Layer 7 of a small transformer language model trained on English Wikipedia (15 layers, counted from 0, width 128).
A neuron's activation on a vector x is GELU(weights . x + bias), where the dot is the dot product.

Input weights of the MLP neurons that the questions are about. A number n stands for (n - 128) times 0.0053.
n22 (bias -0.056): 93, 49, 106, 167, 158, 110, 119, 93, 100, 125, 100, 135, 160, 93, 145, 153, 136, 143, 81, 141, 91, 133, 44, 136, 104, 129, 103, 163, 107, 155, 129, 144, 145, 108, 135, 180, 145, 114, 121, 147, 130, 111, 148, 181, 122, 101, 161, 65, 103, 122, 143, 115, 58, 113, 141, 114, 126, 155, 79, 119, 189, 136, 137, 170, 195, 137, 126, 88, 161, 133, 133, 95, 152, 129, 142, 147, 141, 147, 105, 119, 147, 149, 120, 129, 127, 121, 106, 151, 152, 119, 176, 130, 139, 108, 82, 151, 168, 152, 95, 98, 80, 107, 143, 153, 131, 113, 144, 125, 108, 99, 111, 211, 129, 159, 159, 138, 119, 102, 124, 148, 104, 155, 142, 186, 135, 144, 131, 132
n56 (bias 0.006): 129, 171, 162, 129, 105, 167, 111, 110, 130, 118, 94, 168, 98, 119, 158, 149, 140, 132, 140, 91, 84, 81, 99, 112, 100, 109, 142, 117, 125, 174, 123, 137, 121, 142, 173, 123, 140, 106, 123, 174, 111, 125, 111, 149, 108, 113, 172, 150, 101, 128, 135, 141, 107, 130, 107, 119, 110, 103, 110, 143, 138, 121, 118, 144, 154, 136, 98, 127, 99, 165, 69, 110, 93, 94, 121, 79, 115, 117, 118, 130, 148, 163, 162, 115, 144, 160, 140, 126, 99, 132, 163, 158, 154, 135, 153, 88, 112, 129, 108, 133, 158, 139, 133, 132, 143, 94, 136, 131, 76, 170, 138, 122, 163, 138, 128, 141, 108, 63, 156, 132, 109, 108, 139, 168, 160, 93, 111, 127
n78 (bias -0.054): 83, 94, 167, 120, 153, 87, 143, 116, 69, 205, 94, 118, 111, 151, 133, 120, 140, 148, 98, 139, 127, 115, 165, 149, 97, 141, 170, 156, 127, 132, 80, 143, 158, 125, 196, 173, 132, 83, 164, 158, 120, 101, 110, 145, 86, 184, 127, 148, 117, 145, 139, 159, 122, 153, 120, 92, 152, 158, 59, 140, 192, 87, 69, 107, 127, 100, 144, 106, 125, 104, 123, 87, 118, 137, 188, 116, 198, 102, 141, 103, 164, 82, 131, 146, 163, 74, 112, 145, 171, 117, 131, 150, 141, 144, 83, 162, 130, 138, 110, 56, 153, 115, 141, 125, 137, 93, 115, 108, 79, 142, 125, 123, 127, 147, 136, 128, 116, 83, 139, 176, 152, 133, 124, 99, 117, 153, 165, 127
n126 (bias -0.046): 116, 92, 98, 155, 95, 128, 54, 191, 83, 160, 133, 187, 168, 104, 173, 156, 105, 101, 131, 130, 121, 126, 99, 180, 85, 137, 130, 138, 173, 170, 149, 168, 121, 137, 133, 136, 99, 85, 160, 173, 151, 132, 105, 122, 144, 118, 120, 141, 105, 92, 174, 148, 24, 73, 109, 135, 117, 165, 153, 130, 140, 145, 126, 132, 89, 157, 143, 111, 112, 93, 124, 86, 131, 132, 177, 148, 116, 126, 147, 74, 151, 179, 139, 125, 181, 126, 103, 182, 219, 145, 143, 119, 144, 124, 110, 141, 138, 147, 94, 130, 138, 140, 100, 115, 161, 107, 107, 163, 94, 104, 139, 138, 142, 97, 164, 128, 148, 179, 156, 191, 136, 131, 119, 97, 76, 111, 122, 91
n132 (bias -0.052): 110, 90, 113, 130, 85, 105, 100, 121, 155, 86, 112, 124, 158, 113, 106, 157, 185, 122, 138, 97, 109, 139, 136, 114, 159, 148, 133, 174, 92, 169, 168, 145, 141, 142, 109, 120, 167, 86, 120, 107, 95, 120, 144, 139, 156, 115, 175, 109, 116, 142, 129, 157, 105, 102, 148, 130, 176, 166, 166, 187, 139, 168, 125, 125, 115, 152, 140, 104, 100, 50, 155, 90, 168, 147, 99, 92, 91, 147, 118, 149, 128, 184, 114, 154, 158, 111, 103, 126, 159, 145, 83, 211, 107, 128, 104, 121, 154, 168, 100, 96, 122, 145, 114, 134, 180, 94, 118, 117, 150, 126, 126, 168, 139, 176, 105, 134, 79, 92, 91, 130, 145, 172, 169, 155, 108, 105, 103, 123
n150 (bias -0.056): 104, 130, 127, 126, 168, 112, 116, 118, 135, 147, 100, 152, 118, 140, 97, 132, 109, 113, 95, 155, 54, 124, 78, 191, 101, 123, 165, 172, 141, 150, 77, 124, 130, 138, 114, 152, 138, 117, 166, 115, 135, 148, 149, 109, 164, 54, 131, 136, 169, 136, 122, 139, 143, 131, 92, 136, 94, 57, 181, 146, 113, 122, 130, 78, 155, 140, 156, 143, 115, 97, 141, 49, 148, 124, 177, 102, 104, 133, 108, 167, 196, 111, 85, 145, 135, 172, 104, 169, 149, 132, 115, 91, 67, 98, 146, 177, 95, 80, 154, 90, 83, 114, 169, 169, 131, 104, 136, 218, 130, 71, 118, 94, 116, 89, 179, 151, 120, 169, 85, 140, 102, 197, 129, 142, 119, 171, 84, 104
n169 (bias -0.045): 129, 109, 134, 86, 180, 98, 117, 111, 131, 69, 121, 89, 141, 109, 78, 139, 95, 130, 111, 137, 54, 134, 162, 102, 107, 117, 137, 158, 176, 174, 147, 137, 109, 145, 110, 124, 180, 113, 146, 99, 82, 101, 177, 76, 110, 122, 54, 122, 77, 135, 186, 165, 126, 90, 130, 197, 109, 168, 106, 139, 186, 155, 101, 128, 133, 168, 193, 154, 116, 52, 106, 99, 169, 151, 150, 108, 150, 125, 122, 109, 188, 102, 140, 152, 91, 111, 131, 84, 180, 149, 128, 97, 145, 125, 124, 187, 151, 190, 128, 158, 197, 189, 100, 126, 122, 88, 99, 156, 125, 104, 118, 148, 117, 167, 123, 146, 94, 180, 189, 150, 121, 147, 86, 128, 100, 136, 174, 94
n202 (bias -0.063): 98, 92, 163, 169, 123, 109, 70, 130, 99, 145, 99, 115, 155, 109, 109, 155, 148, 118, 95, 141, 94, 146, 105, 158, 110, 63, 119, 138, 117, 129, 57, 144, 121, 162, 78, 162, 176, 110, 139, 127, 181, 89, 85, 56, 93, 175, 166, 123, 80, 121, 142, 153, 140, 123, 87, 178, 109, 147, 126, 144, 147, 124, 102, 152, 95, 136, 170, 141, 96, 100, 57, 124, 148, 141, 156, 76, 87, 116, 143, 206, 91, 121, 112, 99, 145, 147, 116, 165, 124, 132, 77, 117, 137, 213, 125, 142, 117, 130, 105, 113, 46, 131, 137, 175, 171, 96, 171, 196, 59, 161, 114, 165, 166, 105, 142, 122, 104, 86, 129, 138, 98, 151, 116, 132, 75, 173, 101, 115
n255 (bias -0.058): 121, 123, 171, 128, 116, 122, 113, 125, 144, 108, 99, 168, 161, 77, 130, 116, 213, 98, 107, 111, 118, 152, 123, 114, 151, 116, 194, 120, 102, 133, 128, 102, 119, 112, 104, 118, 172, 102, 151, 169, 124, 142, 148, 180, 153, 137, 130, 145, 114, 88, 143, 126, 172, 97, 47, 103, 167, 132, 135, 193, 145, 119, 76, 142, 133, 141, 162, 99, 135, 140, 168, 101, 137, 93, 109, 160, 144, 170, 75, 222, 61, 199, 159, 141, 151, 98, 144, 155, 134, 158, 181, 121, 112, 141, 124, 125, 118, 115, 129, 96, 141, 153, 148, 158, 114, 132, 108, 144, 98, 124, 75, 124, 121, 104, 170, 132, 128, 133, 128, 182, 135, 170, 172, 146, 137, 71, 133, 120
n272 (bias -0.062): 170, 52, 160, 111, 153, 112, 78, 137, 163, 139, 182, 111, 103, 131, 175, 164, 150, 134, 163, 101, 105, 69, 104, 95, 169, 112, 170, 94, 128, 116, 159, 111, 68, 140, 167, 110, 130, 144, 121, 107, 150, 84, 101, 121, 130, 210, 122, 128, 112, 89, 156, 160, 128, 112, 129, 103, 92, 163, 137, 106, 130, 124, 120, 89, 122, 162, 163, 101, 109, 89, 105, 122, 144, 123, 146, 120, 117, 144, 158, 181, 137, 137, 102, 195, 115, 101, 157, 155, 123, 107, 62, 137, 109, 148, 94, 82, 144, 145, 108, 67, 45, 145, 149, 170, 162, 140, 110, 148, 200, 117, 143, 183, 122, 106, 101, 191, 132, 91, 107, 141, 126, 128, 131, 144, 114, 90, 138, 74
n278 (bias -0.059): 139, 62, 163, 148, 156, 91, 187, 137, 99, 124, 81, 89, 86, 128, 153, 70, 143, 93, 106, 132, 105, 112, 137, 147, 168, 106, 125, 135, 81, 167, 116, 127, 142, 174, 116, 160, 115, 88, 161, 96, 103, 142, 162, 171, 124, 137, 126, 91, 200, 128, 83, 143, 144, 134, 142, 82, 155, 122, 115, 100, 186, 136, 103, 142, 131, 125, 139, 72, 152, 173, 134, 66, 164, 155, 97, 106, 141, 131, 71, 134, 141, 97, 124, 150, 118, 141, 97, 114, 109, 127, 91, 150, 106, 131, 82, 63, 203, 128, 86, 126, 116, 102, 118, 95, 113, 102, 118, 122, 186, 84, 91, 132, 159, 127, 137, 135, 116, 82, 93, 126, 156, 105, 72, 125, 88, 72, 156, 102
n280 (bias -0.065): 64, 140, 151, 156, 113, 106, 107, 105, 125, 154, 151, 121, 131, 111, 142, 119, 179, 103, 52, 117, 129, 105, 129, 97, 115, 146, 144, 151, 155, 154, 53, 95, 129, 174, 106, 143, 128, 54, 122, 170, 120, 149, 170, 103, 109, 142, 148, 85, 157, 134, 106, 109, 64, 102, 116, 136, 123, 157, 160, 155, 110, 177, 84, 126, 119, 148, 109, 155, 164, 160, 106, 143, 183, 149, 214, 154, 74, 159, 88, 150, 157, 161, 118, 161, 160, 109, 147, 65, 84, 139, 100, 117, 97, 119, 144, 126, 111, 89, 111, 80, 97, 80, 115, 198, 136, 72, 130, 150, 113, 93, 130, 130, 83, 126, 228, 141, 149, 199, 142, 170, 110, 140, 131, 131, 102, 89, 108, 117
n290 (bias -0.057): 128, 128, 178, 191, 174, 158, 119, 116, 122, 91, 181, 126, 93, 116, 116, 199, 127, 161, 139, 138, 121, 127, 165, 112, 111, 129, 137, 139, 143, 133, 107, 80, 164, 155, 64, 187, 149, 156, 118, 159, 105, 98, 106, 147, 121, 114, 95, 108, 84, 176, 154, 223, 158, 156, 108, 123, 160, 181, 145, 180, 121, 92, 150, 127, 119, 105, 96, 101, 93, 143, 57, 121, 133, 160, 135, 74, 134, 138, 60, 138, 119, 101, 133, 122, 92, 52, 125, 132, 103, 89, 78, 120, 132, 126, 109, 125, 125, 97, 82, 137, 61, 94, 158, 144, 133, 112, 89, 171, 122, 120, 109, 147, 103, 125, 143, 118, 188, 147, 140, 135, 137, 142, 95, 106, 96, 142, 156, 113
n303 (bias -0.028): 116, 141, 117, 97, 81, 109, 160, 110, 133, 144, 138, 152, 128, 66, 126, 146, 148, 169, 141, 102, 101, 108, 74, 127, 148, 128, 135, 115, 152, 169, 151, 114, 110, 150, 135, 98, 140, 135, 165, 138, 169, 119, 117, 152, 148, 125, 120, 152, 91, 107, 110, 165, 98, 96, 94, 123, 80, 139, 157, 133, 124, 128, 99, 248, 106, 118, 132, 164, 145, 143, 33, 90, 143, 129, 117, 138, 133, 152, 138, 153, 62, 203, 122, 120, 130, 127, 111, 138, 82, 139, 129, 121, 156, 158, 131, 88, 111, 146, 121, 50, 138, 125, 90, 146, 115, 92, 81, 140, 128, 129, 122, 138, 116, 94, 165, 144, 56, 80, 111, 166, 104, 168, 134, 164, 143, 106, 105, 117
n333 (bias -0.043): 108, 54, 205, 135, 133, 169, 110, 103, 104, 130, 132, 134, 73, 161, 179, 187, 145, 118, 96, 147, 91, 123, 77, 125, 142, 128, 151, 139, 133, 105, 89, 147, 196, 131, 151, 107, 157, 143, 126, 124, 173, 92, 134, 183, 120, 121, 92, 77, 96, 136, 92, 154, 55, 111, 111, 80, 110, 143, 145, 182, 161, 136, 131, 73, 168, 64, 102, 102, 107, 106, 114, 121, 147, 119, 134, 72, 143, 123, 105, 84, 131, 141, 105, 112, 149, 146, 137, 199, 177, 162, 167, 87, 122, 78, 102, 149, 167, 100, 143, 133, 58, 120, 200, 156, 111, 155, 123, 159, 150, 71, 98, 136, 185, 96, 114, 154, 157, 147, 141, 167, 142, 196, 160, 180, 142, 147, 81, 82
n343 (bias -0.046): 158, 111, 165, 156, 135, 124, 101, 146, 125, 133, 112, 129, 128, 135, 112, 120, 111, 143, 155, 145, 83, 119, 134, 153, 134, 131, 137, 129, 233, 166, 123, 110, 130, 153, 148, 154, 128, 145, 151, 103, 146, 106, 153, 82, 106, 186, 168, 165, 143, 103, 131, 130, 115, 151, 35, 122, 144, 83, 127, 112, 110, 128, 161, 114, 147, 148, 163, 147, 196, 124, 40, 76, 165, 108, 147, 153, 88, 153, 82, 141, 117, 159, 120, 124, 130, 99, 106, 186, 170, 153, 119, 119, 120, 121, 112, 125, 128, 114, 134, 94, 128, 121, 71, 121, 171, 137, 70, 87, 138, 93, 120, 91, 153, 110, 150, 127, 106, 143, 155, 171, 132, 151, 118, 122, 133, 81, 118, 127
n347 (bias -0.053): 148, 130, 123, 99, 138, 89, 175, 115, 96, 153, 118, 104, 145, 115, 151, 168, 78, 133, 155, 138, 145, 127, 150, 81, 91, 148, 130, 153, 124, 132, 121, 112, 132, 116, 195, 124, 87, 118, 112, 119, 200, 112, 164, 92, 136, 132, 152, 83, 126, 136, 116, 127, 107, 164, 87, 103, 145, 143, 119, 136, 149, 135, 80, 171, 128, 143, 157, 110, 101, 101, 86, 91, 142, 83, 151, 97, 92, 155, 180, 100, 138, 176, 132, 122, 129, 160, 138, 126, 125, 117, 77, 175, 125, 189, 121, 90, 179, 125, 122, 96, 101, 117, 141, 164, 178, 141, 109, 154, 133, 144, 77, 205, 116, 122, 163, 162, 104, 110, 112, 146, 152, 199, 146, 113, 59, 131, 198, 99
n364 (bias -0.055): 150, 107, 144, 135, 105, 125, 108, 177, 132, 148, 144, 112, 135, 100, 104, 208, 145, 137, 132, 94, 121, 84, 133, 134, 92, 126, 120, 131, 176, 116, 129, 139, 88, 123, 107, 142, 87, 107, 142, 84, 124, 99, 116, 97, 126, 204, 81, 144, 122, 136, 146, 124, 159, 63, 118, 124, 117, 144, 148, 120, 154, 163, 144, 74, 114, 92, 198, 174, 170, 125, 64, 139, 151, 139, 171, 143, 145, 154, 104, 106, 144, 92, 176, 159, 114, 115, 80, 90, 184, 98, 132, 165, 118, 186, 76, 85, 132, 99, 87, 97, 129, 123, 143, 111, 189, 41, 164, 143, 131, 155, 133, 107, 149, 106, 127, 137, 145, 149, 169, 139, 157, 129, 116, 92, 95, 159, 141, 141
n379 (bias -0.069): 75, 156, 119, 132, 88, 94, 37, 195, 109, 215, 157, 104, 149, 159, 133, 136, 134, 116, 89, 139, 132, 122, 62, 161, 38, 118, 147, 181, 97, 143, 136, 130, 107, 162, 106, 144, 87, 110, 93, 127, 120, 159, 165, 113, 116, 142, 77, 99, 116, 150, 169, 163, 91, 60, 170, 181, 115, 112, 109, 191, 133, 135, 146, 105, 109, 119, 150, 121, 137, 131, 83, 38, 163, 163, 163, 91, 209, 102, 90, 157, 181, 119, 87, 134, 136, 166, 78, 57, 135, 168, 155, 89, 111, 81, 129, 137, 148, 132, 103, 195, 130, 85, 163, 157, 114, 152, 105, 230, 184, 111, 123, 170, 178, 70, 162, 157, 168, 129, 191, 153, 114, 116, 213, 135, 58, 86, 70, 106
n467 (bias -0.060): 145, 89, 119, 152, 153, 151, 180, 132, 151, 116, 178, 107, 134, 143, 110, 112, 107, 131, 113, 131, 150, 82, 144, 136, 153, 85, 128, 167, 169, 131, 126, 80, 99, 179, 183, 180, 111, 147, 125, 87, 127, 123, 108, 149, 113, 146, 87, 160, 162, 84, 172, 135, 104, 131, 162, 100, 81, 148, 127, 137, 150, 118, 139, 100, 143, 91, 144, 138, 117, 120, 88, 119, 175, 178, 92, 157, 185, 168, 158, 137, 149, 98, 171, 106, 89, 148, 84, 133, 168, 97, 108, 130, 160, 208, 93, 100, 164, 133, 124, 124, 158, 129, 161, 142, 138, 158, 71, 130, 150, 73, 79, 124, 95, 87, 139, 176, 97, 95, 111, 117, 119, 193, 122, 149, 145, 58, 180, 61

Each question shows a token from some text and the vector x that enters the MLP there. A number n stands for (n - 128) times 0.062.

" c": 142, 155, 149, 114, 113, 134, 109, 136, 133, 136, 121, 132, 123, 144, 139, 141, 132, 131, 121, 120, 143, 137, 129, 130, 128, 148, 81, 133, 149, 112, 125, 125, 115, 121, 122, 148, 133, 123, 119, 125, 125, 119, 142, 139, 116, 151, 118, 130, 132, 112, 124, 46, 131, 117, 130, 116, 131, 122, 122, 145, 129, 138, 127, 128, 121, 136, 134, 127, 148, 137, 129, 124, 132, 124, 105, 159, 107, 124, 124, 137, 119, 123, 141, 144, 149, 121, 139, 117, 125, 143, 144, 132, 138, 110, 120, 120, 120, 135, 170, 138, 146, 179, 120, 114, 130, 126, 132, 129, 120, 130, 121, 118, 119, 137, 108, 72, 106, 112, 123, 130, 130, 113, 126, 140, 117, 153, 117, 151
Which of these neurons fires most? n364

"6": 136, 125, 128, 106, 121, 155, 137, 141, 107, 118, 102, 116, 143, 138, 154, 129, 140, 138, 108, 136, 131, 134, 144, 126, 147, 125, 93, 104, 130, 112, 125, 143, 110, 85, 127, 110, 112, 125, 130, 134, 133, 143, 128, 142, 129, 114, 117, 126, 128, 140, 100, 82, 124, 132, 138, 109, 135, 123, 128, 93, 121, 128, 122, 107, 118, 123, 120, 110, 98, 111, 119, 114, 117, 135, 153, 128, 142, 116, 121, 146, 120, 116, 141, 129, 139, 113, 142, 127, 106, 110, 140, 114, 135, 130, 153, 138, 147, 124, 177, 113, 136, 98, 135, 94, 121, 106, 155, 141, 127, 130, 137, 101, 110, 137, 130, 127, 116, 125, 123, 115, 126, 119, 121, 109, 130, 136, 101, 157
Which of these neurons fires most? n78

"ol": 122, 126, 132, 119, 102, 145, 125, 122, 116, 135, 145, 150, 115, 152, 124, 116, 143, 128, 129, 121, 143, 141, 143, 103, 129, 134, 113, 90, 134, 118, 139, 143, 121, 121, 137, 92, 141, 125, 132, 116, 127, 132, 114, 136, 125, 140, 142, 153, 138, 131, 129, 87, 145, 117, 116, 159, 144, 112, 115, 133, 132, 117, 105, 123, 151, 144, 139, 144, 79, 133, 108, 123, 127, 150, 117, 145, 121, 132, 141, 133, 112, 116, 122, 126, 134, 143, 138, 151, 105, 109, 140, 112, 144, 144, 96, 152, 127, 116, 154, 151, 135, 133, 121, 103, 111, 137, 157, 124, 143, 154, 126, 122, 111, 126, 134, 98, 108, 140, 142, 126, 93, 115, 125, 142, 126, 152, 111, 123
Which of these neurons fires most? n202

"2": 131, 142, 120, 94, 104, 143, 116, 140, 148, 115, 115, 133, 116, 140, 138, 143, 116, 129, 143, 117, 136, 125, 141, 118, 135, 110, 111, 136, 138, 121, 143, 151, 106, 107, 121, 126, 108, 109, 127, 134, 141, 107, 118, 141, 95, 119, 121, 138, 127, 120, 113, 89, 121, 116, 106, 169, 133, 124, 127, 119, 116, 119, 151, 119, 153, 131, 131, 108, 133, 122, 99, 139, 139, 120, 115, 142, 113, 138, 159, 147, 108, 118, 151, 131, 127, 133, 128, 148, 140, 104, 150, 131, 153, 124, 117, 134, 112, 122, 179, 126, 135, 144, 110, 106, 130, 143, 128, 100, 110, 151, 156, 112, 145, 138, 121, 102, 111, 148, 128, 108, 121, 146, 123, 136, 121, 138, 122, 147
Which two neurons fire most, strongest first? n343, n56

" g": 131, 133, 146, 127, 133, 129, 123, 128, 107, 131, 118, 126, 133, 140, 145, 134, 126, 143, 129, 98, 157, 134, 150, 151, 121, 142, 100, 135, 128, 111, 136, 123, 126, 126, 130, 140, 125, 98, 109, 123, 126, 115, 134, 146, 129, 118, 126, 128, 140, 123, 99, 45, 143, 142, 133, 101, 134, 133, 116, 136, 145, 125, 130, 134, 133, 141, 104, 139, 113, 129, 127, 138, 111, 123, 143, 134, 111, 132, 117, 123, 132, 112, 154, 114, 150, 128, 126, 119, 127, 137, 130, 131, 148, 129, 132, 141, 127, 129, 129, 114, 120, 169, 141, 109, 125, 138, 133, 113, 138, 134, 132, 124, 119, 122, 101, 83, 109, 100, 132, 122, 116, 112, 119, 124, 132, 145, 136, 184
Which neuron fires most, and how strongly? n78, at about 1.6

"s": 110, 113, 127, 133, 121, 133, 115, 118, 109, 133, 127, 135, 130, 137, 118, 108, 138, 123, 115, 142, 107, 149, 121, 139, 127, 136, 101, 115, 109, 99, 126, 141, 129, 139, 124, 139, 131, 111, 117, 137, 138, 133, 142, 100, 119, 109, 144, 127, 123, 128, 152, 69, 146, 134, 113, 122, 117, 130, 125, 106, 84, 106, 131, 137, 114, 148, 125, 154, 138, 145, 138, 134, 103, 162, 125, 152, 122, 148, 135, 126, 119, 143, 151, 128, 140, 145, 131, 104, 125, 145, 125, 126, 157, 114, 141, 142, 120, 141, 144, 138, 136, 136, 110, 113, 131, 135, 133, 137, 123, 149, 123, 137, 129, 132, 116, 95, 130, 128, 112, 128, 134, 129, 124, 137, 136, 148, 137, 196
Which of these neurons fires most? n202

"al": 140, 134, 111, 100, 133, 139, 138, 113, 121, 115, 146, 128, 113, 125, 107, 128, 135, 150, 182, 135, 129, 119, 130, 105, 145, 101, 105, 114, 157, 126, 148, 149, 105, 135, 122, 140, 153, 112, 131, 131, 101, 130, 110, 127, 145, 133, 135, 152, 152, 146, 126, 90, 139, 126, 134, 119, 150, 131, 101, 117, 129, 141, 95, 128, 126, 132, 119, 138, 109, 144, 114, 142, 137, 133, 124, 124, 130, 129, 153, 103, 116, 122, 133, 131, 131, 140, 109, 113, 134, 111, 133, 130, 157, 131, 129, 104, 145, 153, 117, 134, 138, 151, 110, 127, 111, 114, 116, 125, 118, 149, 119, 106, 112, 142, 117, 97, 117, 129, 142, 112, 107, 122, 141, 138, 120, 157, 139, 159
Which of these neurons fires most? n169

"ec": 117, 147, 150, 115, 139, 142, 139, 119, 173, 137, 126, 128, 126, 114, 128, 129, 135, 126, 144, 143, 158, 137, 127, 135, 143, 145, 124, 142, 151, 132, 142, 141, 118, 133, 135, 154, 106, 121, 128, 122, 127, 134, 126, 101, 123, 118, 137, 126, 123, 111, 151, 117, 126, 146, 117, 124, 123, 119, 105, 83, 84, 121, 133, 139, 118, 124, 124, 159, 139, 150, 141, 121, 129, 138, 115, 167, 121, 116, 116, 138, 137, 115, 162, 120, 150, 116, 143, 122, 118, 126, 149, 107, 118, 140, 139, 120, 124, 108, 117, 109, 169, 153, 142, 109, 109, 143, 140, 114, 143, 128, 116, 102, 121, 120, 115, 106, 114, 122, 105, 102, 107, 112, 108, 136, 122, 147, 116, 130
Which of these neurons fires most? n343

"ed": 123, 142, 126, 125, 112, 132, 126, 138, 143, 137, 144, 130, 110, 128, 120, 125, 120, 137, 143, 104, 135, 146, 146, 132, 106, 133, 109, 113, 129, 112, 131, 144, 120, 96, 138, 110, 104, 132, 101, 133, 106, 141, 123, 165, 119, 111, 147, 132, 135, 145, 125, 143, 116, 105, 123, 135, 121, 109, 120, 118, 118, 141, 126, 127, 108, 130, 114, 134, 129, 134, 141, 117, 138, 121, 119, 118, 138, 119, 146, 125, 134, 130, 133, 137, 151, 160, 154, 130, 97, 136, 136, 117, 127, 109, 146, 120, 137, 143, 142, 147, 110, 70, 126, 108, 131, 138, 107, 138, 135, 129, 169, 124, 138, 110, 125, 69, 146, 128, 145, 107, 112, 109, 125, 130, 129, 116, 124, 165
Which neuron fires most, and how strongly? n379, at about 3.6

" of": 118, 131, 131, 125, 118, 128, 145, 136, 116, 120, 135, 143, 133, 129, 116, 128, 126, 143, 185, 126, 87, 133, 133, 125, 148, 132, 99, 136, 134, 123, 116, 134, 103, 60, 130, 139, 128, 129, 122, 153, 100, 139, 130, 112, 146, 106, 166, 127, 134, 133, 127, 68, 128, 125, 105, 133, 121, 127, 125, 122, 95, 123, 101, 113, 130, 133, 137, 133, 152, 126, 133, 125, 136, 121, 130, 141, 124, 141, 133, 126, 132, 138, 129, 134, 108, 116, 122, 145, 140, 112, 125, 132, 119, 142, 125, 146, 120, 117, 158, 120, 119, 149, 132, 130, 121, 154, 119, 142, 135, 130, 154, 147, 103, 127, 130, 119, 136, 136, 123, 116, 132, 109, 111, 122, 143, 128, 138, 146
Which of these neurons fires most? n343

"ac": 118, 145, 104, 135, 118, 105, 139, 109, 158, 138, 125, 152, 130, 143, 122, 117, 124, 130, 114, 155, 166, 137, 104, 142, 131, 130, 147, 104, 132, 141, 132, 120, 118, 94, 120, 141, 114, 132, 127, 156, 148, 138, 131, 129, 141, 104, 150, 103, 161, 156, 140, 58, 135, 118, 127, 141, 129, 125, 142, 121, 92, 109, 121, 121, 129, 116, 117, 121, 127, 144, 135, 132, 102, 125, 121, 144, 145, 103, 141, 116, 123, 137, 147, 133, 142, 119, 126, 155, 104, 128, 140, 115, 132, 122, 140, 122, 118, 131, 136, 111, 122, 139, 121, 131, 122, 146, 126, 125, 134, 102, 123, 102, 106, 113, 148, 125, 137, 144, 116, 129, 116, 111, 133, 150, 133, 141, 127, 113
Which neuron fires most, and how strongly? n150, at about 2.6

" |": 143, 122, 131, 125, 132, 158, 132, 128, 150, 149, 128, 124, 123, 147, 118, 118, 113, 117, 167, 125, 135, 112, 137, 146, 141, 126, 120, 130, 128, 103, 148, 140, 99, 114, 143, 126, 129, 126, 123, 136, 108, 107, 126, 118, 114, 141, 154, 130, 116, 133, 119, 84, 132, 153, 134, 128, 124, 139, 141, 121, 116, 127, 141, 146, 128, 125, 141, 85, 102, 143, 132, 151, 113, 131, 110, 171, 124, 128, 135, 129, 117, 153, 131, 128, 134, 156, 137, 141, 139, 131, 104, 116, 143, 119, 117, 153, 129, 131, 165, 123, 114, 134, 128, 116, 124, 146, 80, 95, 128, 158, 142, 102, 129, 113, 110, 121, 116, 111, 132, 128, 149, 124, 112, 138, 142, 110, 127, 132
Which two neurons fire most, strongest first? n343, n272

".": 127, 131, 123, 112, 112, 148, 134, 144, 156, 123, 131, 121, 123, 120, 136, 127, 125, 123, 145, 154, 142, 135, 145, 161, 147, 118, 112, 148, 140, 109, 125, 139, 102, 101, 133, 113, 129, 123, 130, 128, 123, 124, 104, 146, 96, 136, 108, 138, 106, 135, 122, 54, 130, 149, 115, 143, 121, 126, 146, 126, 130, 133, 118, 121, 112, 124, 142, 149, 101, 139, 136, 118, 125, 114, 137, 145, 123, 122, 135, 134, 122, 151, 134, 107, 144, 134, 129, 126, 115, 119, 134, 116, 139, 134, 126, 129, 119, 114, 155, 140, 93, 159, 135, 129, 106, 126, 141, 116, 104, 133, 131, 130, 115, 155, 139, 112, 133, 118, 143, 123, 133, 128, 113, 150, 140, 102, 111, 171
Which of these neurons fires most? n255

"o": 115, 153, 126, 114, 96, 117, 120, 130, 184, 159, 134, 118, 121, 98, 136, 129, 134, 123, 159, 142, 140, 134, 119, 112, 130, 137, 91, 132, 133, 162, 135, 127, 112, 139, 120, 117, 118, 127, 122, 120, 129, 124, 95, 126, 128, 110, 142, 146, 109, 140, 134, 99, 102, 129, 121, 126, 110, 126, 132, 129, 105, 115, 124, 117, 113, 134, 140, 134, 113, 126, 153, 134, 122, 120, 151, 112, 117, 136, 108, 127, 134, 129, 142, 111, 157, 101, 134, 132, 145, 125, 137, 105, 134, 109, 146, 151, 111, 117, 106, 120, 130, 117, 124, 109, 112, 119, 140, 134, 119, 141, 161, 117, 155, 142, 121, 133, 102, 165, 112, 141, 129, 102, 114, 135, 136, 140, 132, 109
Which of these neurons fires most? n126

" re": 122, 136, 153, 115, 116, 121, 118, 109, 151, 115, 105, 149, 127, 158, 129, 155, 137, 141, 146, 124, 138, 118, 111, 117, 130, 116, 83, 133, 125, 131, 136, 100, 94, 135, 108, 133, 119, 139, 116, 139, 132, 135, 117, 123, 141, 119, 130, 135, 136, 140, 130, 69, 138, 122, 152, 126, 128, 127, 129, 142, 123, 116, 138, 127, 130, 144, 150, 127, 124, 129, 101, 121, 122, 128, 114, 166, 126, 138, 119, 147, 114, 122, 140, 137, 130, 143, 124, 121, 137, 108, 119, 138, 108, 132, 137, 136, 142, 123, 157, 137, 135, 165, 141, 107, 120, 152, 146, 118, 117, 115, 129, 130, 109, 119, 108, 75, 136, 128, 131, 120, 129, 110, 145, 155, 129, 133, 127, 166
Which two neurons fire most, strongest first? n364, n255

" P": 139, 124, 137, 135, 95, 113, 142, 120, 130, 149, 120, 138, 105, 118, 121, 138, 115, 112, 151, 139, 140, 121, 120, 133, 149, 149, 111, 115, 113, 93, 113, 133, 144, 103, 130, 133, 103, 114, 119, 124, 132, 122, 142, 131, 128, 138, 131, 133, 150, 146, 126, 106, 126, 149, 132, 110, 119, 120, 109, 123, 120, 125, 125, 151, 125, 123, 115, 140, 128, 132, 143, 126, 91, 136, 151, 167, 95, 114, 132, 106, 132, 130, 124, 139, 123, 143, 133, 127, 128, 121, 129, 118, 128, 125, 134, 125, 125, 123, 141, 106, 132, 155, 115, 123, 134, 133, 157, 135, 127, 122, 142, 133, 134, 139, 106, 43, 112, 98, 115, 115, 136, 121, 113, 139, 113, 149, 135, 140
Which of these neurons fires most? n78

" be": 120, 118, 143, 135, 124, 140, 139, 105, 135, 105, 116, 141, 111, 122, 127, 126, 112, 144, 129, 124, 147, 124, 105, 140, 140, 122, 96, 135, 78, 141, 145, 112, 115, 116, 106, 111, 134, 126, 114, 143, 122, 135, 121, 129, 131, 107, 136, 132, 116, 124, 107, 82, 128, 131, 132, 108, 123, 154, 110, 140, 95, 108, 125, 125, 137, 142, 133, 114, 110, 118, 134, 108, 117, 114, 152, 132, 131, 144, 157, 158, 117, 103, 104, 147, 140, 138, 132, 117, 124, 112, 108, 125, 125, 141, 136, 141, 138, 101, 181, 135, 140, 132, 123, 106, 137, 120, 122, 140, 132, 124, 124, 131, 102, 118, 125, 99, 142, 122, 122, 92, 107, 143, 136, 129, 132, 130, 137, 149
Which neuron fires most, and how strongly? n150, at about 1.1